Layer 2 of a small transformer language model trained on English Wikipedia (8 layers, counted from 0, width 96). Numbers have three digits each and are written without spaces.
A neuron's activation on a vector x is SiLU(gate . x) times (in . x), where the dot is the dot product.

Input weights of the MLP neurons that the questions are about. A number n stands for (n - 500) times 0.0028.
n0 gate: 623480402492691332468899599532408402595520587460283465432398512527287365456320543762610460672336484444644606314480613349651326410496584591694520547593504587684685386647461404396348450716480524754685531253342538727441634590492492547460676431386582442515543540586268592362621644397137582397
n6 gate: 508205575448508219436579572683415132476319599408687652580702465832433516568728496496555604641516603552684524465480524484312472315625572704539659500418615683556791738588306580456392500654508380584621555329548569744393464389528520567643568469317386310419465687716484348548618355420547480373
n8 gate: 671485466568712458857651500553467609477408432504370544561620695429538621538463492625241584418560470412448293467238493443435233365586451557555500778325519462626615500553560565431439381597590712474657489456308493564519485425583552690296401778794537386618618791578632405489362328504470481673
n10 gate: 558211475453422525699280597424308482403416522391383373541324574482446355424361640431633427738803446536443446440431436435478504685326362822588442586436269233635504662507353442474445412554493330597683418570504647571659529557529425482295540483543514423423666392422356402403557321500621429547
n15 gate: 437241550276419815559496594430300450516508379551695561448446291674391468777488477281430327362438492704373461600418604739398345338631476340618406647450379406713571414488547598512390699373356539520658700603496398265695586724574546442399410417418411317466343480592601382492704630692604600434
n29 gate: 449364512706527369239339492367644523598464366583612600327379546500473484740496383520613322492539246718554523558362485283678312450523626595638520492442158673600480512468300346321342292259394555378440620634653416628696551566437535298265405546426426389420515720415348417817473560555423496378
n37 gate: 481382372597515429388344533733357614559590385369533303379511554570437393567555463616356451562423515612566563679414529344720208449500157448671574482431667288530587515369141590500433380621567612656398679330481414437359544448533676489474594417252526377478475340313286575611540327440515368430
n40 gate: 547446654504465626433336551839304442414734261606358504212585409364582431473539461272364622423446298224381481646469323728480406601477394637401273352488379488702627512343488374583311558360776441484437373408453644500625332446375438573484547496356701553462354614365414390492377472339242504488
n86 gate: 397406369645387465538379572621386511397354614619690787398519552602527398473602511385595439541575443577620405795599226614362341432489515511381413409463534386650454648523352489454419578417137523607392639344345430477538344719390707429735492334443263626441556645849629645527463581538526572618
n90 gate: 703423431371477559488360418640695388539658535563546527481539652346426516523496662730620570619442492582370306435414680410512655427634656695355251419565508551303413422461589453571422489708376274340323374466531492365282508338434712323550426677182627477424249558443562876411458673570389396322
n91 gate: 646367353666406844615366527298389763377663611461451665324546272352561725408458561469447546545447717500621401432519353527546599538421454558507423813549374423632473347689462438617334346515469304673512606549584667553462573466642549398496539901236481339612508488447450392462621368538436394554
n102 gate: 467721373526464526625537621518450387280322507408457734472791568500438360405536420636493260388605504297558317338386576364592504638536467471514463482511529526351381665743518219563522550282551610750377533686548699471467335496566525326449404472467587475596687507670482371664518664666334544288
n106 gate: 795223507328504695347547424558339413660452555306436646621392543677366335402403475701460569572554410471511482414518679547409420626393573620500460373793493547401589326613533606555702589439627664631570349468569511496402366514656453410424445567428522479599543606425355705344632695471246723362
n123 gate: 504612548564711682406534553256315489526485594394430478338500504537466512508511526496605474578500220686685552722523303383477676396578405723485605676441729282626588624440320716321705629526519515775386667511508314399466500608639489381707508679496403493383636715589515617676589450364589481320
n128 gate: 351286732489346512374534572519339628424488546734265291612492382647705285610365598416466653433376477404530417612409455534424678372526324656723424258534428443531485534424284611319538336353579431397515287556322651587352663557447774545557534618542609411611537534515500255379451635443627301360
n136 gate: 584719693260508390559700613629589662538305592534246463372691492645296358508578429450554324603496633483381122439274558420580429566496576303390546488562483370724449242332429567242508447421600651559356492655338464508450433533462207690367311334708475227610414554805488592500496445441356364204
n142 gate: 761406338356518615533518606453281478632374434500511407745533532318588481526533729438351423644634126448525409417478702684415533554482559225436522551496405471452507420614402577296489303333587629661407720432653543511559606533383265543350533564391670400418443419619729544402478448518442681588
n146 gate: 647261559356838435523748602496788522538500688371526678518451463347583411391586489579354447515452594629608417285515794621451440373292390262478319605441541594431389665447654454466447618735541526523638322434658416474647586522587444370372527489519537254658592511511594363579467695712467634436
n151 gate: 400364451450564546385443309405688637550585660327406721467496433405641354477708720489587531526443515592665496687550470626465553342492512619343344378530641630295426656423394527368450567568770523320550579407428186489496523326416534304611496463626621411571481504662291619409650109354560341751
n154 gate: 598361435390835701327461445625602376375694422398527339485407511434383218621423651594512520354596403457569422577273569351700624257742433477450477539358492387207496496629469524496398420496488480578500335473827311627531360485336338697477472390395415211424473691477566300710477342476404407375
n189 gate: 438642316453531390695585547686241508298504609449481885374523489354608400356366643527295500462450596265596635611395550488375705308630473582553368678485686554500488450250612570736617534573341519391650266523392474288364391504477292462547445391570577470564355333477353731635603319656538550651
n193 gate: 321438617507672500657533645526400482693598326290598657603585695526204259348614589355360564387654282493701363588578584209571593478500459351638500567383511459515413578493396365500414635540578720615308621569515403585470537518288592419392522439259662634297405493617445365326354447560518408418
n213 gate: 339516500338595301690396649380512544480651524411393768719504328572536293440611516484516455448484340472559468634512456439379576313409512375657444516528576407769177564702624569443362252257796238391671369406432496548593372612524743544259804484552388606496445609393644338255579361322413488452
n263 gate: 473492650386473441355539414399530461667433333586660553567233561535426508492573566316314277393427496684699182366266469313426554469500124512648438570305372418315563516433492492393716515515562477590741182458539270500360403531586438481414453523527492466367496636454450759294584267527412242457
n274 gate: 742318722245528620595467541418385756635442451508131424688752408748524424434597496586610562480593650298512418512299476459208427565504591562440676630287480459554367765603663479330405416472471648529425351260402627585582614451426504375467318631427496173440564430561276533361371280496665346602
n293 gate: 591549299542601416640749402722387481451619549458667352399598566567334387572478534394530519373481515614500477737371496367496477310426496352640708485656413538680653673549530538377500182418523731693462574614221434489440568504500511630421344632504320430294518285489229340455459745568359511297
n307 gate: 504496438395607583579281515322306344280651470586273548429522584330463427496625671421574309474150385526555678280373632448567273574331478507409429526526507369625470288328407545307354474751504369466678559544481691345429329378727496607507481572652397507540442563335559605537405436507614736470
n310 gate: 444361397282579508391452452736554552424496564577374378626440504536328483773555368428448536741452416427244544535584378395395620496342653818559556644378496504480634460677380657451423724226428484536598591422632815857652608257460421476504686551408488312652241504374576371700536370625417325436
n325 gate: 290652672504651573676398440360409500624539342878533630415703421305368417688500288500547654609428305444559228370500420231710394681345067663546521432517611270509552355423458272362311483314453526449461450458509372369679496504214589601355758467381470454649295406454479556627269569419424293611
n371 gate: 320549590565651461369561389645541720580388531531545658485424612435447650577383835519580396470553557519560344286093462316538675273417592423627619595688641320287706584500668404240643609455492404527516383459557378364511347443565606511611620426450439612574384546304671604500459593608768591344
n380 gate: 372450489422489543543365446612478342535186562445648762459288730650631368504573361706350523531588412582599573234481443418449732450412348671557612708332415620684638326477477668473246337577442554240418553704624271634519481588457477588620441534658638311470557570500720558681447492539263431577
n381 gate: 504778595426424446647577704573560362234477720636477655415737526393308333612401446585393709663511324741652327523527580461512492489789535384500450504439223396430414596570492554465329511378362369438387409383273481336396315687616443580454733530488565538489402431238301504515508527465796531585
n0 in: 521431427884654351525365561704282207529575389289367484700561468467545466443614533549488459468358590430419116460274755377471508597419620512612504227415496730699600390203537521529748749451476508607633472660467254593762488504385642472635566373361565460596315418536422574582383409484686642463
n6 in: 553327297515331458423416515527507579401454359469272556435670340851553728675647648668473542669334353592582420627553500408661546643440450370500690519582637725828295663615511615446496340606473317416477511292595618572557599617580523541416450725287462422511351572417511381667646319393429549405
n8 in: 314484702549480223755572323420523504581639532549476437512424677508424351198396576439700423690472416484512476334286421601581131536563504585342331312298733290675700492484532569476419461512588492472590806594360574572520271544424596512194500445544556598535563706321576310532670594569726608689
n10 in: 335593508453454520429387430414640523633409574382504627661484561403621609504303368508235768600515329551431336550598670406390527697596394457274430570496606586306305457646328382480547431360847779586488527321715659438574164582465310353656567401445574382527266390365336468617346544362546632461
n15 in: 500357634462650466551576576521484917826582585304591483403689533773568522606542732428374581467529673590671361321606809547547407173634419270550479694613674504466384475526441786504534517630399487483208383653416615429453525588606487374843415521449647711409396356429378406530725199491659529559
n29 in: 686239488322654650401315467541675520422579665575452678469520612447521555484252426525463488691512431570379463447335399566773410447707355599601697652532447558462408607359316471717492375712344595199546492540455472565521672712204333455175297388438667572516661751699545372586447437612812484303
n37 in: 549437463356545679466711568545445639557825402511593722680519445552342558742604402398429428533653316481559740656394511568648259351552583538522496414396568353699519545466184447504629419545474704670519411419714409638530470309647757183575416493538567504533415292582481477372645431390388526575
n40 in: 189484373504448443544412580536403476878492609451314539481580461592540533355651208565460832397409480427429516524706409339544484405714371617602717348318500468537872572302476674463561362460300484544692524524528504424214504720315635520524500469472424579618823460373412289404417557621365604669
n86 in: 496616328422560631529451496662206520553274508623349532403347540508565479626600395577645573488572436704783536365663304765431439344644402317456253718504374463537455460516294480397361607661221602646377720540674583480180605432309661488395533264613383563457579748584540435427308492362420769512
n90 in: 492682465556748375504341644520512333572557556275618492317373566298412340412287293708429625575322377617563488719268358480580635626783368480195668488571305508391524373725341657358343433476480468196816378516520570508552341591492662480456609566695373597457504480413540524611366379452634583392
n91 in: 542389570790430496601542521537540359366758759597545463528504610657596380529463459559185567401764674576611512811316471358358379418627538617635337463672375308441644683651675382432168357574421634671555488626824633289538646483638661389525210621421636480545680667545537597616714538538348587408
n102 in: 531538489723331645500624469485508334465433302441386572422438564442589548535515628461570480676527492324454604458410420453676725565561578625542694485462543313272303442644500136618441576250492492648567588629481884569457655446799550638442539515450558477368363395588589203697672488633431250271
n106 in: 637647331354342439546390500466731606515396451458418493620651307462485543675286689324205385440587560561511693309603489569519197632552328363545283462481477508442488637542420446465435422568640569268531695563466618428470348496481425414454232470625500708700321668669402565348448512435391199371
n123 in: 504780565633466351473465461597399396352394504512538671441546545465543388578312581293508691584389365496576573237426489446301384492404527932549512222405504275649705639484639586311257424485380609341587615451732553469694326523628657534566211508604419523379447605718492664527477350488531400376
n128 in: 457393773531454492388412623431470492589574573756436390658385425573769488296679515589523554629386500516398258451488382813527454412333527593621565623617569300504594538380419589324558247634661585392629420504293466481427654339377329424473481858696565756316462573561665333366553539473629428389
n136 in: 397408546589468476744221589398410250710580864603244527545583255546523740565477171331709711486459306509638421413907390509458574385330458444514644458679514486514661416027291509457744331352648631379396546459384211500397430532589385380295622812435708377427509654238611749416537609425505422598
n142 in: 653624639811458362728551129586477550434559441571466550560601352512738166621419395692508307458299725409654309370653492578480512508481547508622547551538516668425357609437527303678378542334624747441405504424294292442449562399508384488480693648590693698378393531469352315356631500406523539582
n146 in: 554398655415545655350416638656541409672632213380489470653481541470649524569742332627763546541553401461421412511439455412523485500557569331272328652496649144702484603327550454488535609348439527496512772522538641633760595599435458515515342389427618522440399703568405488672538554200440792366
n151 in: 407440592561416435532194645742395424367422387647365353477516539620480521621316396756677772504560620219655275318431540638476440696544703480318532749532286443676430419504420618738561397600456431698574217532375504540383464616516564488331520547500416650547722654448745398424584615796516428294
n154 in: 554277310702605682174283705389544488504550410454359440524471272549475449562350435500206479694601170599710332593582427574323660374419471484472521341302397364267404459368631475433384283488455661500517403600475615675713308410385264524344608277353561540400552640532578360398755379475362301475
n189 in: 462700474450406719450485675462721598225546515546392848311542597538371500473428257473360454444248564673474496631336568362489519447538331435645447599762774611392349470734409304604431649315371489473450417519508651730569614587679557474637527474432572392563485492680496343352508728588564421568
n193 in: 634769580777488250154625144569410456342656289545496421492693650584512250269600436528524414316500621712659480520142396321557375540496443630433484286556528322516586613333581573418300575580730610403381604571423480400411395460605628312593586461641388595433337601500484382472496389671492668540
n213 in: 331531573484415476331398484379549531492699684378477408537329607473285791543306687551512421705457395417377391388382504594555461465697563417404539441380449437532480234338566405114575588710633590567460577565422511756433363679712473361496334367582465527580512170612566678523492349673825302445
n263 in: 217613548463540504492455295765425349496359529611596392473447484805459589504536472463630426573290553418407471307336444401323451625601397677512525186560447312359662329726639368612446600480309586602745472604626738378488431565680435460422851540578695440297372365569231516394653234759532496390
n274 in: 526314215592543721373238491125175561553491448355521693625378428487500333701517587478770526552656604579380496607285694447812478764547619381650181596203360601451380387377417456371421397587504518491602483338766521249535522457469699327474575458321569376419337553233391601347668500509478318334
n293 in: 420390414504410275448429564520389445357484727476625613166599395611290377488587563432536504363524536432527789625592575584624663555418588775842611670300480289577553476512445628585372457457373424691524367686571473551595464449619433559651528303639504578682309536488595528674324617300225855564
n307 in: 654545451411296573669764489340548508420349439550402447401439358663401307623655416373378346538526534461681599496431564481485271610549550408403324294342890377663500492573176500605342830485500473481523508526500422599611477584309500738649658530618485328645500489387576485325232461439598564427
n310 in: 681251483496426553500298601430453461301531526469405478357329582662698432522714632518509061626701579424539491284434622615655241679470469363500355759062548566554666606602667593540469561753338381235710348711518385382368535329425291644548389367553526401178478787474737478425613482416639487452
n325 in: 657345668599902401567437357674552531710536612743338579449549352398652389684726576725317437544624584315584335337675425424504108619478608487469424255641303639450314545590549527296342408154491603446427469614861426558621362780357469125308428526545527557644605442381585653487443659608456513281
n371 in: 427334432500447357404408336271371439596570496431507463507565619280534520542353561550496781534258561465293519549569440335435553322349304458489676713365595255543543633711553423647577612617751485454639613515363622606439527796408712443500612622774515519344500607334435492481526415515477746813
n380 in: 389301706376565512459512434369567386475193594641629484422427844492602293397399590446553422589330545359391586262463553479558394395605335484356574549355500672720637500405308434359463516805435467677508415516627329358352750553201390464553417464590374580240838816650431508737589525389419463549
n381 in: 316567476396410484580401592468346757751464337504375535664274457227631401572476496492365516355425405351394635641364645504928238449421444400403365627488400508508625464604512488670396406547492404424609614341520643512544572579404516598484396546520358539131426723637627568623500605892488737377

Each question shows a token from some text and the vector x that enters the MLP there. A number n stands for (n - 500) times 0.0068.

"ing": 373534588742658298305410452334584349507490420604580409526437445647491557148262549583657349479651469465576567493537543434456455445331478480491424448529503323353487589550480556684475512549413677397474407691667559549599436384430607704619616487213530657433534465447681584605621571537531469466
The two highest activations, in order: n154, n193

"ich": 358528675506329427356395558417570427301389513344455431619522491475664664654258529543522552579454389478436417512584475452555471605458545335405593174448284463612413754440457623588455410555454517627425388372498415539490450498564540598690524330494574457557615416633536626568721647662636641637
The neuron with the highest activation: n381

"in": 567581456424510600469484333516347534708555369420378427634623488426510615515494406661473115536340531473632636426606817408561521438415620553548484511550415592384423443503392774693381534558481736487390585406639305504520564491377498480571464513570495700440392343362590623441680498441506632492
The neuron with the highest activation: n142

" l": 338559487569436486480395491405648407407549365545271585566466655621596716492452429529579581546573557434515550486734470619564415610573667418808433622682639565601358443583442545394567617484475553534636349655530407513433334454385535632700377563609630662466523604509407583568529466600680555492
The most active neuron and its activation: n189, at about 2.4

" s": 431461571606492512446392429440581559553500427591382550508558535578549748495487531514585554530460613352572538558571471412554424693616616455866396512602468575486369503567497633609561531439595618352620640434598511484385270387381551525544402608738711655419508471539304451612644404367734576503
The neuron with the highest activation: n29

"an": 429357675452370361499517401474494360573476441663569366677589363408577556342476566603493469503521371478356413482504436337661360578522355263496582530413492658311567460507624495497416515434516560425283343472587477349715496496762493364690584494607471605317411599669563696573711437449428617605
The neuron with the highest activation: n263

".": 545591671532423466462300695592594482357322585408512436667595512487424646445557412565415636501438454456503550572492713167491477659565552384511574386659324647569648409375654481497517468619529604388620454595727419569534474509523461623564573410618679517197553439645537281383496617417494529651
The neuron with the highest activation: n380

")": 489598493602427503450404420524556549638472525461464480594369550640661679459402360394517484565408671525597558424572527480327719573397593571302548487587335574568578519423604606577432418583535751546489443330552522691476360389421565756542458409577351740327419456625497576457674648388689696606
The neuron with the highest activation: n86

"o": 487626668381374387306303567393644472516533465545499434469554598550412626423324458507511570471489385352643562508531396591473712682429621508587524483498580567340563550482523744550502606499617752634417329447651438548436518684513445248572457459546562507380485532600369545602524719372772202526
The three highest activations, in order: n123, n128, n151

"h": 541470540470329629515359507373484469473339596657391511361400507410322575528555549316425439398644514403445585554424563675458549583672605199751436267633420628480425518538320588437301585449568729525539550509608471457541569508640480437634439332486440428377607576617544588564658653392727540473
The neuron with the highest activation: n86

"e": 380427681484456348291365472331739295381306503502529353530624492514503592436291661612389551520545458433388449544496332470423417560356544359598534530479594455274548509456563631521385536534398687568526397501530725424481664276451675578535469445602457472386619540327432696451770563466498482677
The two highest activations, in order: n371, n263

"n": 536418486580401505569433419321503503458531469613451452487607341403530595463642399406374574466511544283551583529470476442603607420654435502724679622725506466571414550530511638497517373590399592778530591674663370565663547318784705504753294493452377551487586350505390509545674601326509413417
The neuron with the highest activation: n91

"ter": 368572644568310418469422775487659278445401486616562300573602201352574669457197468588411574360559420589500570562534351649533566498480459364579558444531543440353598394501756555611430572589342441540417439543550546497465516444371596553620453505612369539517607430608486441510549410443524761572
The two highest activations, in order: n381, n325

" c": 393526464602462303447367456376643474451357501555317432543454598623484702480390346482644683462456285375603510570456543493580505623641576464846437280735570580457436558520578505514634546349648454503563481541694478447401354524328557608611378456631587611384524575593479459578555531624555606596
The most active neuron and its activation: n371, at about 1.2

"st": 416737407621552560505563601431721531451418459427512244494564695447589496324463381505676434516403443472275518576487537532441366581487603705384361368448447461416483332509293738412594603595586338607501553511672329632565499587433573545484544390568427430342742708531465596447758599551689412623
The neuron with the highest activation: n123

" on": 460529671644453388471336470436497550388487326581370381575556386460344622420489286533519416443626413428461437701621523665658443406461613621669550588663360412611420610536679522487621329814360534603557526516661401548540402447519677611489504643433531503454580299475567447550714623442488519369
The neuron with the highest activation: n91

" I": 454575513482523435586293458466646633547582533544528311610470562448604734360617339457614555591602421559532639607352622570565550499573460504563341347665215478385497464388503490662530442564460642207478216548425584463563393519483513603708676465490464365475568411489449650754717498405587543432
The three highest activations, in order: n90, n381, n29

"2": 568492665356482440480372568508762546478183387483434496543548502607493679343683528468454511594439447525538428555629567435601510555457548240420471473692440366382513538430544426787497597474491647437561431634606497608553573486614585524559531384542445602264595506490221405715355631445595344569
The two highest activations, in order: n146, n102

"on": 529478538340500655569369357498760586532399520540377399677583322623521577503418364661623371453639418412485637468432621549443478394513495607489690620495598481423527697523550697770313555699575533442505532383517424434602678495543577362637499453497654730474470455565386545397678456485797334505
The neuron with the highest activation: n151

" ": 439660504518582323403322551410648491436449547436273457721489644447420710503633560570700721563472493452533633599495546658430253759547473574599531478607498503543422389501593548691511530450589651361584456638578470545287437446350606558550465326674569673400442473473450506492574530458663480543
The neuron with the highest activation: n151

"ad": 473447660659394484597558479539666438622436598379526380663576360459584640526391531617529663600474651495535591585385325606612403512491588345498549564228250515330486285463456485532351311696516442518434515748501543475583586452482575602593532503700441490251641630364507720424485467411559386593
The neuron with the highest activation: n380

"ion": 470551416733553516376319610638493372420439507344499465562553366657573645369410425473513451459467262498540586369479477404506359528325470591527567355406333555463675461530468748563495680570505395481452406472382610532591473115485579670345548385660312626383522462537637598444718611467606579694
The neuron with the highest activation: n310

" g": 444568524741310494448393499426642504479440428559310444411423496619397656383549409376584750387537430362424555589489657599514510697628590559744467429582573509468392517635583630587565545495669529522525583507580618510516298614326561499627317495706588501464655605646468585661850533554563605434
The three highest activations, in order: n102, n123, n106

" re": 396452637514501258406405452330554456499526376577380540480521567437521706690616339374677688550457315460740641544557492298550336699648640697655536522508509591542301662448512576574612325592546527399411574511540481522569539471261579523599380565495696652454542388449396388507635478477637596557
The two highest activations, in order: n29, n6

"ic": 692580527239452500504337506524367429459653415478481490570608560562739589545380372385670599377361472419732640726525442592663430487441445499569605451390644568295496498446457414373543573628603632607387408510579500534626542613647609567445383280537461481427350260636571543492622548458388544349
The most active neuron and its activation: n37, at about 18

"es": 517630691587664418284614471281518507457592519491518623647538408592591683262325467481440535480515611519390370466558419341451296435413470347588474401613228608385605560429479816571398376560514492345438654689469550450671553483507562626587425641480371658438549401589549593490606559523477442620
The neuron with the highest activation: n91

"ly": 424673502580425293410534775476508443315507481459384475499402457457627626418317706568426537542479410559468583477498565388358534493380507496504326486630560506432591555505548755735578604534629560503578561711544478730581484312495608536502523443582432538360640393366355686658808561528651696678
The neuron with the highest activation: n371

"ep": 454732544348517491520510398451497458473697452625444446453626439343597407292669357546620618445765592476764487428557416690672401704486751341548558315563384429487479737554479470524472488551378583511573572527695436573653537400681467544716497401569491448619547365441629456644513505321548604575
The neuron with the highest activation: n146

"The": 569451585588415513672398433345465283477496443647581490521544383576425676482519459547648654605591401474446730762652611383387467587470582529279596475646478470402434707608390405397494486479560568477483495408578269485387411453430719512451362330415569358605548543551387671616620623443463422413
The neuron with the highest activation: n6

"ack": 327572464652603513374450486661631334528551426468552538590414392376528596377659331584520599256559600405340533230444771459586452614563641475516314508545475407388467598555378655732362597585632475338368478552582340485537667427414530332442630538587582637481533392383540609603750547463552553596
The two highest activations, in order: n146, n151

"ess": 553659512707521554505402501745571416390421516422530448482729449552598650599429242512457443486605599576416432288646568501693425675412486321460544317491450503480576571328501707517505472485452336498535419615613436536363633311438483541533543488670395615495701592567421534495851647293389438491
The neuron with the highest activation: n136

" was": 425715586493470246446496533429576549526517631609477396559243408601555528563379575417633584318462357461680622487624577282551503677389553757538352637491537523517421541482569651513550541632581551416412501709561486698602463467404617713639275618465577560424641574656528544640707645467659596691
The two highest activations, in order: n123, n380

" it": 471568612496289406462337551611565451439484383641373371594428402635649601537544236640648699564510399484590500617563584401607523585395488663510477450562429505637354684365475652507660598516612443362463416466625572498446336478459570675590555288610559353642555400417491600577576713512812667544
The two highest activations, in order: n10, n40

"O": 538503441513388436553431493464589369562759505535539411547569583570504650391653641398418559535491350515590756540485489470471446599599714521558466381629402433320402492505447378513451318749581402429436339388442467638585241532308537477513606418403526380350464480399387393661752669395685367357
The two highest activations, in order: n154, n6

"ight": 450535591644448386421331599565657493481562336674504276748421474386392519487402439494524632506653387463290642373481610581679392567514524744434411408435437337431430663413472823589630438685564514492448492518609446421585451242501480537507613350489584460605542671402639528436658503505570517623
The neuron with the highest activation: n154

"il": 462496448519702418804391578512574421435645444344400378592602375497558599318449529551489346573304255478550500508567427548416563606340385368688736561652409456469504410508420555500543446456547613505492514659492449503648691603432646558611437600546439615462514196358458736447378665480288577631
The neuron with the highest activation: n293

"is": 541402674411487480454401397631555446345489558465625581552652535335574638522457328511509566492440305515544489664446479432514554678639493517447662247560473523314456800408466478626446376479445527582448546763484402355573525482600401608842468348607507563396452665666442603432679720582582423480
The neuron with the highest activation: n123

"201": 634509483306684425418505503423742513645500416383371448601451391575733751427624441402571545601457373484724569572612463632548550530161415412474391590499483431558562544456686375554440718576546534501532546542585601452571538660540543612515281399736376592522679512347306576536550489515399445422
The most active neuron and its activation: n146, at about 39

" P": 416657560563468481495467554406583365631626618562506470525596567487608756476593485391613586430602486371558498514460596615488253564564638439840491305486431457493596408579559372672425612641472481302583484489531479571676432586408533599619516370537482464384567449517489400768761558517487577560
The neuron with the highest activation: n40

"l": 399511639324368493460607479276525544589421428393606203488453514513697733736473476493640408490483620614598622561555437633459415524419595339724725521523446601545414352398336488442491496522522416526601546631609488435490502429414616545735558435566406551502552379383459636535475521544763620244
The neuron with the highest activation: n15